Layer 5 of a small transformer language model trained on English Wikipedia (14 layers, counted from 0, width 128).
A neuron's activation on a vector x is ReLU(weights . x + bias), where the dot is the dot product.
The model reads these tokens: "ed" "er" "ation" " h" "ad" " e" "le" "ct" "ed" " a" " p" "res" "id" "ent"

The vector x that enters this layer's MLP at each token. A number n stands for n times 0.036.
0 "ed": 54 -70 -30 20 -43 -19 62 -10 -1 -50 24 -5 36 -2 42 3 64 4 -46 -5 -21 -33 14 -47 -2 13 -18 -8 34 -5 11 8 9 -24 -42 19 33 4 -15 8 21 -39 10 8 25 3 -10 39 18 -26 30 -18 -11 -8 18 4 11 -35 4 31 -43 54 -1 -28 0 40 -3 -14 -14 9 -9 25 0 23 -58 24 26 -38 -13 9 -11 15 -55 -20 -8 -6 20 -31 -55 -7 -15 -29 -2 -57 2 -8 -12 -11 11 15 4 -24 42 12 12 13 12 15 -21 10 4 18 66 -10 0 18 19 10 10 -11 -23 26 52 18 -29 18 19 -9
1 "er": 58 -6 -35 21 -44 10 54 10 11 -3 14 21 66 41 27 11 34 -1 -23 -10 -4 -6 -5 -24 27 -43 -22 16 25 19 23 3 -27 -20 -19 48 -13 -10 -20 3 1 -77 -2 2 33 35 -36 2 18 -12 3 -37 -3 -24 23 2 14 -26 1 12 34 38 -44 3 2 47 -11 10 -4 12 -1 2 -8 23 -83 40 25 -36 -43 -37 3 17 -18 -21 19 -17 4 -19 -51 -17 0 -34 -22 -47 32 -19 -24 -20 -11 23 -11 -10 38 30 0 -17 4 0 -43 29 10 9 56 -16 -13 -2 23 0 16 -10 -23 7 45 15 -18 16 15 -12
2 "ation": 51 -32 -12 42 -49 -5 52 1 22 -19 2 8 72 51 33 -15 10 1 -29 -2 0 -18 -6 -46 -25 -13 -18 12 21 12 20 20 8 -34 -9 35 0 3 -43 19 30 -49 -20 38 27 26 -23 4 30 -23 16 -12 -20 11 25 -33 3 -20 15 38 2 21 -27 3 1 32 -8 27 20 -2 -18 17 5 -4 -93 -5 -5 -30 -5 -39 4 24 -48 -16 17 12 22 -16 -52 -16 -24 -14 6 -37 22 -23 -20 -3 -24 11 -1 -49 70 13 7 28 21 9 -32 8 -12 2 40 -5 -8 -8 11 -19 47 -15 -49 16 18 23 -20 13 7 5
3 " h": 18 -39 -12 6 -26 33 44 -32 -2 -21 23 17 60 26 29 8 37 22 -17 -5 -11 -5 -18 -23 -24 -33 -39 -9 -12 0 31 39 -5 -31 0 26 14 -9 13 -3 16 -46 5 10 10 12 7 53 44 -26 18 -5 -11 -13 17 7 -7 -9 10 24 -14 12 -37 -7 -22 57 8 2 -5 -35 3 -5 16 1 -76 36 21 -22 6 -67 -8 -2 -66 -19 34 16 13 10 -47 -28 -27 -20 41 -46 35 -14 -37 13 -25 44 17 6 17 -14 -6 11 6 -12 -30 5 30 -7 64 11 -65 14 49 -25 20 -19 -23 31 14 7 -29 32 12 -23
4 "ad": -2 -51 -36 25 -25 20 36 5 -31 -3 32 1 39 36 19 47 11 4 -26 19 -24 15 39 -20 3 -41 -23 47 -6 10 52 25 -17 -31 -27 -13 10 -2 -9 -13 6 -13 17 -10 -10 20 -19 39 18 3 -4 -11 -21 -23 18 23 9 -38 2 -2 -8 34 -41 -56 -4 58 -7 21 21 -7 -5 -23 3 2 -57 21 -14 -29 6 -37 33 30 -51 16 23 -4 8 36 -39 -53 -11 -56 -13 -48 56 20 -50 15 -26 33 7 -21 32 25 25 40 -8 -4 -23 -22 22 3 53 -27 -7 5 16 -17 42 -28 -31 10 30 -13 -24 9 16 -6
5 " e": 6 -54 -16 17 -32 26 38 9 19 -38 21 31 32 34 34 -2 44 25 6 -15 -16 -6 25 -33 -10 -33 -34 5 -7 -22 3 9 6 -21 -6 8 11 -1 -20 11 40 -12 7 -12 -37 0 -22 76 32 -34 15 -19 -6 -32 34 12 -3 -22 -7 38 7 40 -32 -13 1 65 -14 -2 1 -29 -3 -2 6 9 -45 15 -19 -27 -15 -64 15 46 -26 21 37 -20 40 35 -47 -41 -21 -35 19 -72 6 -16 -80 -9 1 57 19 -18 36 7 11 10 5 5 -34 -2 11 -8 32 19 -32 -17 13 -17 29 -1 -20 18 32 -6 12 17 7 -4
6 "le": 31 -35 7 28 -35 28 69 -13 -3 -32 33 30 33 20 -14 -31 26 -23 -1 2 -6 -18 -7 -35 4 -32 -17 28 2 5 60 13 13 -14 6 18 21 17 -15 15 43 -51 -2 -9 2 -17 -41 58 28 -22 -27 -11 -7 -33 55 -1 16 -11 -1 4 -7 28 -30 -25 16 39 -25 13 27 -37 18 5 5 25 -61 30 7 -16 -19 -38 -10 34 -95 -2 37 -42 -9 24 -45 -19 5 -9 6 -67 21 -5 -71 18 -36 18 -13 -14 37 30 9 -16 3 -2 2 3 0 3 27 22 -5 -8 14 28 -3 9 -1 -10 37 -19 5 14 9 -19
7 "ct": 36 -39 -14 27 -32 10 58 -18 14 -36 28 40 64 -4 21 -20 22 13 5 -3 -14 19 -4 -41 5 -49 -32 32 24 -20 15 35 -7 8 1 10 -10 -7 -38 14 34 -41 -12 8 17 -2 -20 48 41 4 41 -26 -6 -3 28 -21 7 -29 -11 44 -15 39 -38 14 3 28 -54 21 31 -9 18 5 -12 9 -60 8 15 -32 3 -52 -12 4 -63 -11 18 -18 -3 -28 -39 -14 -2 -44 25 -61 20 -11 -61 -5 -16 21 34 -34 44 23 19 30 -28 -3 20 -16 3 -12 37 -4 -27 -10 -13 4 35 6 -6 -7 25 -3 5 37 11 4
8 "ed": 19 -28 13 31 -33 19 70 -7 5 -56 25 45 19 33 36 2 8 3 -43 6 2 -15 9 -60 -17 -18 -37 53 19 -11 13 9 -3 -15 -21 21 19 1 -17 -10 14 -46 4 15 14 14 -27 73 18 3 12 -8 -19 2 30 4 37 2 16 19 11 51 -59 -30 21 27 -6 20 -4 3 -7 -7 19 -13 -67 2 10 -12 1 -53 2 3 -55 -24 -7 -14 3 -9 -47 -46 -1 -39 2 -39 41 10 -25 30 -68 18 14 -25 51 -6 21 9 8 2 -23 -3 12 -4 54 -5 1 -11 -2 13 20 -17 -16 -17 33 12 -22 18 -3 -17
9 " a": -1 -65 -18 16 -25 12 24 17 10 -66 22 -6 32 14 24 9 10 14 -19 -10 -5 -21 25 -55 -3 -36 -46 -4 22 10 30 22 0 -30 -3 30 33 19 -37 4 15 -26 -6 -4 1 30 9 33 17 -29 28 -37 -13 -20 57 4 -10 -21 2 27 -1 31 -21 -12 6 54 -19 17 -13 7 -4 6 16 24 -74 14 40 -17 -16 -40 -38 28 -36 -15 18 -11 7 -8 -69 -8 18 -25 -2 -51 36 7 -24 10 -33 32 11 10 57 36 8 10 15 -10 -44 8 29 -12 54 16 -15 -5 10 4 -3 14 -41 45 17 -29 -14 22 12 -24
10 " p": -14 -36 -20 0 3 31 41 -14 6 -37 13 -11 5 20 10 -29 64 -5 -16 -35 3 -21 29 -50 -17 -40 -46 -31 37 2 14 23 -28 -41 -12 40 -21 35 -17 8 29 -49 17 9 27 15 6 29 46 -32 33 -24 -9 -24 26 -4 -6 1 4 21 -4 48 -16 10 -6 58 -13 2 7 -21 -5 23 -20 -1 -51 28 17 -14 -4 -24 -11 47 -66 -24 8 -8 20 -13 -42 -38 12 -44 20 -43 48 -6 -31 3 9 46 31 -4 25 15 -24 19 5 6 -47 7 -1 14 48 -12 -35 -7 -5 5 31 11 -21 38 35 -28 0 50 12 -14
11 "res": 6 -61 -7 -16 -12 22 60 -27 -8 -38 26 -25 11 38 -10 -21 38 -27 -35 -33 -31 17 12 -27 -35 -6 -3 15 -6 8 11 27 -1 -18 -14 17 8 3 -14 -8 61 -69 2 7 19 -9 -7 -8 40 -17 20 -32 5 -18 52 12 11 -3 -1 18 32 31 -47 16 -2 51 -8 41 15 4 -1 4 -11 -5 -72 -17 41 -25 5 -16 13 56 -42 2 7 13 -12 28 -53 -47 25 -36 15 -65 53 -13 -25 2 -14 8 7 -33 -12 23 -10 12 35 7 -28 1 3 4 44 -9 -19 -17 29 9 -3 2 7 8 40 -31 36 22 35 -2
12 "id": 43 -6 -17 2 2 0 44 -9 9 -25 33 -4 43 37 30 -11 17 -21 -24 -12 -34 15 1 -30 -30 -12 -42 52 3 21 29 18 -15 -39 -50 36 5 -21 -10 2 24 -41 12 4 12 12 -29 7 15 7 28 -19 -15 26 9 -2 30 -11 0 33 0 47 -61 -22 7 5 -34 45 -9 1 -1 7 -11 2 -85 -18 28 -44 -12 -43 13 21 -42 19 -3 16 19 -14 -43 -25 48 -27 33 -60 59 -16 -47 14 -13 18 13 -24 -2 -11 -11 45 22 -11 -23 -12 19 -1 36 30 -19 -22 -2 8 32 2 -18 7 38 -40 5 23 41 0
13 "ent": 79 -7 -7 12 -27 -6 35 2 15 -59 29 24 56 52 19 -23 9 -2 -15 6 -15 6 -4 -20 -6 -25 -23 48 21 10 11 -14 15 -44 -21 62 -11 -5 -7 10 24 -36 1 -15 29 42 -33 15 0 9 28 -36 -28 8 -3 -21 20 -20 -11 18 21 51 -18 18 -2 14 -48 6 -4 18 -6 -4 6 -9 -76 10 24 -20 10 -52 6 9 -26 10 -9 35 14 11 -38 -46 23 -53 15 -33 43 4 -12 -15 -31 25 22 -33 35 -13 -6 -2 33 2 -24 -8 -32 -21 27 -9 -24 -35 19 -8 38 -6 -36 50 38 -13 -5 12 18 -28

Each question shows the input weights of one neuron of the MLP. A number n stands for n times 0.0038.

n195 (bias -0.017): -42 22 19 32 5 -14 -13 7 2 9 34 -18 -31 -21 -12 56 10 68 -11 -5 5 -13 3 10 -13 10 -14 -14 64 33 -10 -20 39 -6 -30 -23 16 -30 -39 -6 -30 -3 -46 -4 37 22 -10 -18 42 2 19 6 11 33 26 20 2 -7 -11 -5 -38 3 -15 33 -6 -47 -12 -16 -11 -4 -16 -8 7 14 -17 4 12 24 27 -23 13 -20 3 -17 11 34 9 -25 13 -20 -13 22 -7 -27 -17 -6 9 24 26 -7 -18 30 -3 -21 1 49 16 12 -4 26 -15 22 1 1 17 -3 14 -26 -25 -15 -19 10 -37 12 -21 2 -21 0
On which token does it fire most? 0 "ed"

n395 (bias -0.025): 7 29 7 12 -24 -36 2 25 -28 23 25 -25 8 -22 -31 26 -15 3 12 -19 -21 9 -22 3 17 -22 19 14 18 1 -31 22 29 3 15 -2 -39 -16 -7 -19 -40 -25 -6 -10 45 -1 -5 -44 31 24 3 30 8 50 1 -9 26 17 43 18 5 -6 -10 -23 -11 34 0 -35 -15 2 -19 -40 -12 -22 14 46 -40 13 14 -18 -40 8 29 -17 -26 10 5 -44 -6 23 -5 0 -43 7 5 3 -9 -6 8 12 -40 31 -5 -25 18 -30 3 23 -20 -2 27 -9 20 15 8 6 -5 -1 15 40 -11 19 30 -34 26 -15 0 -2
On which token does it fire most? 1 "er"

n115 (bias -0.020): -51 17 -23 20 -26 -2 18 -24 12 -10 -14 10 23 -25 16 28 -51 2 -1 15 -13 3 16 -20 -17 -22 6 4 12 -1 0 21 -8 -4 -20 -15 -56 -8 -13 24 13 -5 -1 -19 6 44 -4 -16 -2 -5 -14 32 32 28 -10 18 -10 -31 35 34 45 -1 13 10 4 -10 11 -25 -2 -25 -16 -1 -11 23 22 -6 -21 2 -16 23 -29 -8 -19 -29 -2 35 -10 1 -2 12 4 0 -6 -23 -52 38 29 -10 40 52 -10 -11 25 7 -17 7 29 -22 14 12 -10 2 -41 29 22 1 0 2 -10 -20 -8 2 -5 8 8 -10 -6 3
On which token does it fire most? 2 "ation"

n414 (bias -0.024): -11 0 -13 20 44 2 -24 29 -15 -34 -15 -39 -26 -9 -7 16 -1 7 33 -24 8 -38 4 33 26 -11 16 40 9 -15 3 6 20 7 -17 -2 1 14 5 -3 -32 6 14 -11 -51 -4 -16 -30 2 -32 15 -14 -8 5 -10 -30 -21 -21 7 4 15 -22 30 -1 6 -2 -15 -38 -22 -45 -17 -15 -18 5 1 1 28 -9 29 11 16 -19 15 0 18 -6 -39 36 -18 -17 -4 18 -26 4 -1 3 2 14 -15 0 4 10 56 8 20 12 39 -16 7 28 5 26 21 26 2 24 -2 2 -5 8 -21 16 24 -21 -30 10 5 14
On which token does it fire most? 9 " a"

n427 (bias -0.027): 43 -1 11 29 1 -22 8 1 -20 31 25 3 -8 -40 33 34 -14 -21 -1 -53 -24 10 -1 6 -7 -26 26 39 4 -23 -27 19 20 4 23 14 12 -46 1 -41 -3 52 18 8 -53 6 36 27 34 0 -17 16 -20 -15 48 17 -17 41 4 5 -39 2 -19 0 -4 -49 -50 -11 -7 7 -40 15 28 -32 7 -1 32 -6 -14 -30 -6 -4 1 41 -31 0 -27 -36 38 -2 -5 20 -22 -14 11 30 27 -15 8 17 8 -1 -4 61 7 -3 -11 15 -16 -51 17 -10 -10 7 1 -16 -29 -30 -18 13 22 27 9 -4 2 -11 -24 -11
On which token does it fire most, and how strongly? 7 "ct", at about 0.18

n313 (bias -0.014): -3 4 8 12 17 5 -28 -14 15 6 -5 1 12 -25 -19 5 -9 0 -1 -34 -12 29 29 -9 9 -1 -18 8 -15 -15 15 34 10 14 -13 8 -4 19 -8 26 -14 -6 3 -17 -2 -23 -9 -46 -2 41 -13 17 -12 -7 20 -13 13 12 -11 -21 -47 3 -12 -2 6 12 14 -11 12 28 25 -18 -3 18 -8 9 29 -17 -3 24 -19 -37 11 17 13 -35 10 9 0 14 41 -19 7 -22 -16 -7 4 15 33 2 5 9 -2 2 -24 -1 -17 -6 16 -10 9 13 -9 -9 -15 21 -18 -44 9 -2 17 -6 -7 6 7 39 -2 -4
On which token does it fire most, and how strongly? 7 "ct", at about 0.36

n118 (bias -0.027): 1 20 -48 12 17 1 13 2 4 -8 21 4 -42 16 -9 2 12 10 -7 -12 -26 -23 16 -28 13 -48 -10 -14 -9 -9 -54 5 14 9 -23 11 -5 -29 18 6 10 7 2 -26 -11 27 -5 -33 -19 21 -12 -30 -26 -27 -23 -15 -1 -30 -5 9 13 -3 1 3 -4 20 21 16 -1 21 1 8 -16 -24 1 -25 -14 -2 1 33 -1 7 8 3 -5 -43 51 2 35 10 10 -16 -42 -11 13 25 -17 -22 34 28 -17 35 22 10 -26 8 24 10 42 12 42 13 -21 -3 -9 22 10 -10 19 28 16 -15 -26 43 4 12 -14 15
On which three tokens does it fire most, strongest first? 1 "er", 5 " e", 10 " p"

n294 (bias -0.022): -65 34 -6 6 3 29 -15 -12 7 21 -6 -23 41 -11 -15 -19 -49 1 -27 26 2 29 -13 -2 -30 -8 -32 -12 -30 -3 20 16 -9 -10 17 40 50 10 11 -23 10 18 -2 53 -21 -6 -22 -12 -16 21 11 4 18 -32 20 60 6 9 28 -2 12 -20 39 48 2 23 8 -18 -5 -50 -17 -5 -38 24 -25 28 -10 6 -24 12 -18 6 -25 -1 -6 12 -9 -25 6 14 23 -6 -7 20 -17 7 38 10 -5 26 21 6 20 -15 -13 21 -16 -5 11 -25 -17 -1 -16 -10 -3 -34 -40 28 -8 9 16 38 -58 14 42 1 -3 -47
On which token does it fire most, and how strongly? 10 " p", at about 0.083

n218 (bias -0.008): 38 17 7 0 4 -17 -4 -2 -3 -19 5 2 22 -33 -17 20 0 -6 2 25 -1 -25 20 -6 13 20 12 11 -12 -17 33 3 12 7 8 5 19 -8 -8 12 -21 -23 8 4 16 12 2 -16 -21 15 18 2 -26 2 -27 22 1 -26 13 2 -16 2 35 -5 -28 -8 21 -15 -14 -10 3 32 -2 15 16 17 26 -2 -3 35 7 -29 3 -7 -31 -18 -37 28 -37 41 10 8 34 -29 -32 1 -22 15 18 -1 6 8 -7 -20 -39 18 18 -14 -17 -17 12 -7 6 25 -26 -7 -27 21 -3 6 -48 5 -7 12 0 -20 3 -8
On which token does it fire most? 0 "ed"

n202 (bias -0.031): -3 -5 -18 13 22 29 -48 24 4 4 5 12 -18 18 22 -14 12 17 16 -32 -2 -11 -17 -14 -72 -19 -4 70 -29 -3 -6 -2 6 -13 -10 -8 24 -26 -19 -10 -6 41 -12 12 -8 52 15 11 -48 -1 -10 -16 -9 -48 -26 16 -14 18 22 -9 -6 -33 -4 11 -35 33 -10 18 -14 -43 9 -8 5 9 34 -18 -10 4 12 -24 -20 3 37 46 17 18 -44 9 -10 20 13 4 -34 -10 3 33 -30 7 10 -22 7 26 -33 -9 4 -25 33 30 14 -6 -14 7 -36 15 -4 17 15 27 38 4 -16 53 7 -20 14 30 -17 37
On which token does it fire most, and how strongly? 5 " e", at about 0.46

n200 (bias -0.036): -10 -6 3 5 44 -2 21 33 -1 1 -15 4 5 -36 1 11 1 -5 12 -9 16 -4 -19 9 -19 -2 -11 13 20 -32 -25 1 -9 -1 12 11 -12 -26 -14 0 7 -21 14 -3 -3 9 -38 -7 6 -3 -8 12 -4 -3 -25 11 22 -18 7 -24 0 -9 -34 -25 38 12 -5 -16 -35 -13 1 1 28 -43 -6 -2 27 8 -4 14 21 16 -7 18 -17 -13 30 0 20 31 -34 28 19 -21 -32 42 12 22 14 17 24 -9 8 -7 12 12 5 -10 -41 28 7 65 -21 -9 -10 -23 17 11 -33 6 -14 -5 6 33 -15 4 -15 -3
On which token does it fire most, and how strongly? 8 "ed", at about 0.44

n109 (bias -0.025): 10 -11 15 15 -20 -2 -8 13 12 -18 -20 42 19 3 1 -19 -3 6 -9 19 -14 11 22 6 13 -8 62 15 -21 11 -15 -5 23 9 5 16 -22 -24 -31 8 -21 -35 -5 1 -22 18 -2 -49 -19 54 -33 0 36 -11 2 -47 4 13 -6 -22 -67 8 27 13 11 -1 -13 -4 32 -1 4 28 -19 21 -14 7 -38 21 8 -29 4 -1 3 -14 -2 2 -19 16 27 30 -13 -27 12 -6 29 16 -29 6 1 14 -1 4 -23 -22 -27 -5 20 16 19 22 18 30 -24 -36 0 1 30 -4 -5 9 6 -29 -19 -10 3 0 1 -44
On which three tokens does it fire most, strongest first? 13 "ent", 6 "le", 7 "ct"

n459 (bias -0.034): 12 -3 -12 29 -28 2 -11 20 23 -2 24 5 -2 -6 -8 -13 8 26 -8 19 -3 1 -1 -17 10 11 5 13 -15 -4 -9 3 29 -5 2 22 15 13 20 -1 -2 2 -1 -26 8 -32 16 -1 21 -1 16 -28 21 2 16 4 0 29 -33 -21 5 -28 9 23 24 2 -32 -4 -12 -15 8 21 -1 35 -8 -2 -24 46 -24 16 -2 -43 2 -11 -39 -29 12 -9 -3 -13 2 43 -31 -27 11 14 35 3 0 16 2 12 -23 -11 9 14 -19 3 -15 -30 13 -2 13 20 -9 11 4 1 -10 11 21 -30 -17 11 -29 2 -10 -59
On which token does it fire most? 9 " a"

n300 (bias -0.026): -41 -12 -48 -34 35 3 -6 31 13 7 -34 7 -10 -11 21 -29 5 11 -8 -20 9 -10 -7 11 1 -1 -20 -35 -19 27 -2 17 -7 -21 -34 25 -3 -6 -54 17 25 12 24 -10 1 16 48 4 -68 10 -19 -10 35 -18 19 27 19 16 4 10 -20 -10 23 -5 0 12 4 2 7 29 13 -39 -7 -5 19 -7 -40 -20 33 -47 -12 -5 -24 19 16 -73 2 61 28 -1 -22 -9 -22 27 19 -17 27 -17 -26 -11 2 14 21 24 15 9 -23 -3 26 2 39 -9 -37 40 23 -3 -25 12 -27 6 22 30 1 22 -14 -9 26 3
On which token does it fire most? 9 " a"

n361 (bias -0.033): -13 11 -29 42 -2 12 -23 6 8 3 -1 -63 -6 7 -1 4 -5 19 -31 -57 11 -11 -12 29 -10 -4 -17 -15 -4 -10 24 -4 19 -14 -7 12 2 -5 7 -8 -36 14 27 -33 8 16 -37 -17 34 20 11 -7 -23 -10 22 21 8 -30 24 -24 -10 -46 19 22 37 -11 -1 -15 -4 10 19 17 -7 -27 -2 -11 10 -20 -14 -2 -15 49 30 -9 12 28 36 -8 -4 26 5 -29 -27 3 19 31 17 -16 44 -37 13 18 -21 9 28 -8 -2 9 28 9 7 18 -18 -14 -14 -19 -24 -14 26 9 -6 -13 -6 -5 36 18 36 -4
On which token does it fire most? 10 " p"

n150 (bias -0.021): 17 -4 23 26 -6 23 23 -1 20 4 -34 -62 -48 11 3 35 -18 -30 11 41 -6 -20 -1 -4 39 35 -19 30 -9 5 -3 -2 41 1 -15 20 -14 -6 -9 -1 12 22 7 -17 -3 -36 -37 -13 13 8 26 27 -16 -19 2 15 22 21 3 -46 -4 21 -32 22 27 -36 14 -15 13 15 12 -2 13 5 28 11 7 15 -51 -12 -11 -10 15 60 -32 -11 1 13 -22 6 28 -12 9 11 40 29 13 19 -7 -37 0 -60 30 -34 25 8 0 -30 8 -14 -23 22 -13 0 -32 -21 -1 -31 -28 -27 43 -1 0 12 -31 32 -51 -1
Its two highest activations, in order, are on tokens 8 "ed", 13 "ent"

n29 (bias -0.021): -30 -3 18 -9 20 22 10 -4 -21 22 6 -1 -14 11 2 12 -13 0 34 -5 22 -4 4 28 13 -17 -3 6 46 -14 29 -13 -13 27 -4 -27 -13 -39 -23 26 25 38 5 -15 21 22 31 -29 -10 -9 -21 19 21 -15 17 -43 2 -38 -15 18 -24 -4 17 1 -13 -1 -18 21 8 -3 4 19 -5 5 27 -4 -21 1 17 -6 7 -37 -34 17 8 -11 -34 2 -16 4 -22 -22 -17 16 -9 -30 17 -9 15 13 29 -19 35 -10 9 -12 -45 4 6 32 39 16 16 -42 -6 -22 -11 -22 11 -27 8 5 5 -16 16 -27 19 13
On which token does it fire most, and how strongly? 7 "ct", at about 0.52

n442 (bias -0.017): -13 9 -7 -17 4 7 -14 9 13 -6 -22 4 -27 2 2 19 -3 -24 -3 20 -6 1 2 10 40 0 4 7 -15 16 -9 4 10 7 -22 -5 -1 -5 11 -35 -8 -3 9 14 6 12 0 10 8 -19 -24 12 -8 -20 11 -11 -21 -12 -4 0 17 13 14 8 -9 -1 -34 -27 25 1 -18 -42 -25 13 -2 17 -17 8 7 1 -9 3 27 20 -11 26 21 -9 5 11 1 19 -8 -12 19 14 0 14 0 4 -23 17 3 0 -12 17 -6 17 -26 -1 10 -1 20 2 7 2 -9 -7 12 -1 -15 -24 -4 12 -12 11 -23 8
On which token does it fire most? 4 "ad"

n308 (bias -0.005): 7 -33 -1 9 59 2 14 -30 37 4 22 -2 -1 -31 -71 -11 8 -42 24 1 13 10 31 11 -15 -25 32 -8 -38 -22 11 19 -3 3 -6 -19 7 3 15 -21 -9 19 -21 0 9 8 15 -11 -21 -13 27 -36 9 1 3 -34 -20 2 1 1 7 -6 22 9 7 -23 -17 -45 7 -6 17 13 -19 1 16 10 17 -16 59 8 36 8 17 -30 35 17 -5 12 -12 6 -20 -14 -13 -31 -40 15 -7 -9 -4 4 8 -11 0 28 -1 27 15 -3 3 18 -24 56 -6 -28 12 -60 -4 0 11 7 -12 -4 -4 18 -10 10 9 6
On which three tokens does it fire most, strongest first? 11 "res", 7 "ct", 10 " p"

n380 (bias -0.032): 11 -6 6 17 -51 23 9 14 -26 8 -18 14 5 -2 -18 -17 -47 3 -8 -1 -39 31 -2 20 -11 35 4 -13 11 -22 2 -16 2 1 -6 -19 -9 -4 6 8 -4 -31 6 9 16 -2 23 23 -19 15 -6 40 29 -14 8 6 10 13 9 5 -23 -26 13 -4 7 -4 18 -47 -5 -6 22 13 38 8 -10 24 -20 26 -1 -1 -5 7 -12 -30 -25 45 -26 -1 -18 26 0 20 -3 -19 -19 -7 -13 -12 7 0 -22 9 -9 -35 -5 -46 -2 36 13 16 13 -15 16 27 2 -1 -16 -22 25 7 20 12 29 10 22 -25 -13 1
On which three tokens does it fire most, strongest first? 6 "le", 0 "ed", 3 " h"

n479 (bias -0.030): 6 68 -37 0 -12 4 28 -3 -18 28 10 -3 -14 -17 -3 -38 -7 22 13 0 -19 -23 1 -31 -23 -35 12 12 7 18 0 -10 -20 14 8 53 9 -43 1 6 -13 0 18 -11 -4 -23 26 27 15 -10 -26 -9 -15 16 30 -13 10 51 15 -57 -25 -36 23 -13 9 -59 30 -21 40 25 -1 15 -28 -31 46 43 -2 12 3 33 -50 -34 -28 37 -2 -8 -44 22 -12 -44 -36 29 -26 -33 2 0 26 -63 -34 0 1 39 5 -31 52 -16 9 46 -9 -34 49 -6 14 8 23 14 37 71 -64 0 15 -8 47 13 32 6 -33 9
On which token does it fire most, and how strongly? 6 "le", at about 0.55

n56 (bias -0.021): 15 29 -7 -11 -12 40 27 -3 -33 -19 -4 -7 -6 -24 -16 -3 27 -12 -13 15 3 1 6 -12 -7 14 25 -10 36 -12 -5 0 -4 12 -24 5 -1 10 -9 2 -8 -19 2 -9 -23 7 -4 -3 -6 -13 9 -1 -10 -5 21 36 -4 14 8 -10 -6 -2 22 16 2 -9 35 -9 -10 5 9 19 -21 11 -3 -18 -13 25 -14 -1 -27 -31 8 18 -14 5 10 19 14 29 -11 0 1 -24 -23 -16 5 -5 18 -4 -28 5 23 0 -42 6 -5 43 11 -12 2 8 19 37 10 2 -46 -6 -2 20 -19 3 24 -24 -28 -9 8 13
Its two highest activations, in order, are on tokens 0 "ed", 10 " p"

n181 (bias -0.020): -21 1 20 -13 -20 -20 -39 -1 -14 29 -12 -19 -26 -21 -6 33 11 5 14 22 14 -16 6 7 16 1 12 1 31 14 -9 -23 -13 -28 16 -3 -4 -19 2 30 -36 -23 -18 -16 16 26 -9 41 17 11 4 -37 6 1 10 25 1 35 -17 9 29 -4 17 8 41 2 15 19 -20 16 6 4 38 3 6 13 -39 -13 -6 7 -20 -10 51 -39 4 1 -14 4 -21 -1 -23 -17 -10 -32 39 25 5 -21 24 -31 -13 -36 1 -16 43 14 -5 -24 -20 45 6 -10 -8 -8 -17 -7 -31 -6 28 -1 20 17 -4 20 5 -8 -25 -11
On which token does it fire most, and how strongly? 1 "er", at about 0.38

n3 (bias -0.022): -23 -17 45 10 8 -5 24 12 -12 42 1 9 -26 -6 27 17 23 -28 41 -6 10 11 -9 -24 -8 33 -5 44 -43 51 14 1 18 5 30 8 -6 41 -53 -1 0 -18 -11 -31 14 23 24 5 -28 -10 -28 24 46 -22 40 -27 -15 -21 -19 -27 -9 12 13 6 -32 -25 3 -16 -9 37 -12 -13 -27 -11 -18 16 5 -16 -30 -14 25 11 -13 2 -1 -58 -14 -34 29 -26 -8 29 10 13 -11 28 -5 -21 3 -10 -21 -4 -7 -24 -3 5 -1 -11 19 41 19 57 -58 -22 9 -23 15 -1 -21 3 27 -17 47 17 -8 31 -29 -13
On which token does it fire most, and how strongly? 6 "le", at about 0.71

n431 (bias -0.028): -11 -38 32 4 41 32 -1 8 -41 22 1 -5 13 -11 -1 14 -17 5 -29 26 -12 13 1 -20 -11 -28 -20 17 -26 24 8 -40 -3 27 3 8 -4 19 11 -13 -46 25 4 13 -16 8 -27 43 -8 0 16 -30 -12 44 -14 45 -28 -7 44 -9 -6 -19 -27 -5 39 3 -6 21 54 20 -3 10 -11 -23 34 -8 -5 10 -1 -9 -12 -16 23 -11 -13 -21 -13 4 -13 7 8 22 4 -52 4 28 29 -2 6 23 27 2 -11 -32 17 -3 31 39 1 -36 -13 3 -7 -5 -10 -28 -18 -33 0 -10 15 -19 29 -22 -21 -1 -5 -26
On which token does it fire most? 4 "ad"

n205 (bias -0.019): -14 -4 -6 -7 5 -17 4 -21 -75 8 -5 -26 -31 -4 1 -10 14 -48 -43 -29 -12 35 20 0 7 62 -1 50 12 25 -47 -24 1 35 30 31 -28 -23 -12 -12 -13 -6 -1 1 13 17 -25 6 -15 -49 11 -15 7 -5 -37 28 2 1 3 8 39 18 -28 7 4 -10 44 12 -4 3 -42 22 37 -12 5 6 5 -6 -19 -19 17 -22 15 13 -41 -10 40 3 -12 -1 -35 6 16 -15 14 28 15 -12 6 37 -24 14 -25 -3 4 4 6 31 12 13 13 -4 -12 49 -5 32 -44 -12 -28 2 16 36 -29 2 -19 13 12 21
On which token does it fire most? 11 "res"

n170 (bias -0.029): -29 31 13 -6 17 28 -1 -23 -15 -24 -12 -20 -12 10 14 15 24 -17 -15 5 30 2 7 -5 17 -18 -12 15 3 -4 15 -12 5 16 7 -4 -13 1 -5 26 -1 5 -14 23 -3 -33 12 21 -15 -6 4 13 18 -9 -5 1 -7 -11 15 0 0 -11 -10 -4 -6 -5 -16 5 -7 -19 -12 -6 12 29 29 25 23 -21 13 11 6 -8 20 23 37 -4 -26 -15 -17 -5 35 -4 23 18 -1 3 -8 -51 3 6 25 -21 7 -12 -3 -2 -1 16 1 -6 -17 9 -15 0 2 -22 -19 -3 -18 29 -5 5 9 0 -14 -12 5 1
On which token does it fire most, and how strongly? 10 " p", at about 0.11

n379 (bias -0.038): 8 9 28 9 -7 -8 -13 1 -21 -26 8 -4 -42 3 -15 6 -22 30 -22 19 20 -4 12 33 -35 20 -39 16 -4 -8 -20 2 -12 12 -4 15 -11 -44 23 1 -1 -2 19 -16 -8 8 -24 10 19 -1 -26 -10 12 -41 -22 -32 17 -46 0 32 -1 -28 -1 -5 -2 18 24 -40 -2 13 -16 -13 23 37 17 32 -18 -2 8 -5 -17 -17 -5 -5 26 -8 6 3 21 -17 24 -12 7 13 -9 -14 17 -3 4 15 26 2 22 -27 -43 -18 37 32 3 -13 5 39 39 24 -15 7 32 -7 -22 -18 18 28 -38 41 -4 -3 -27 5
Its two highest activations, in order, are on tokens 3 " h", 5 " e"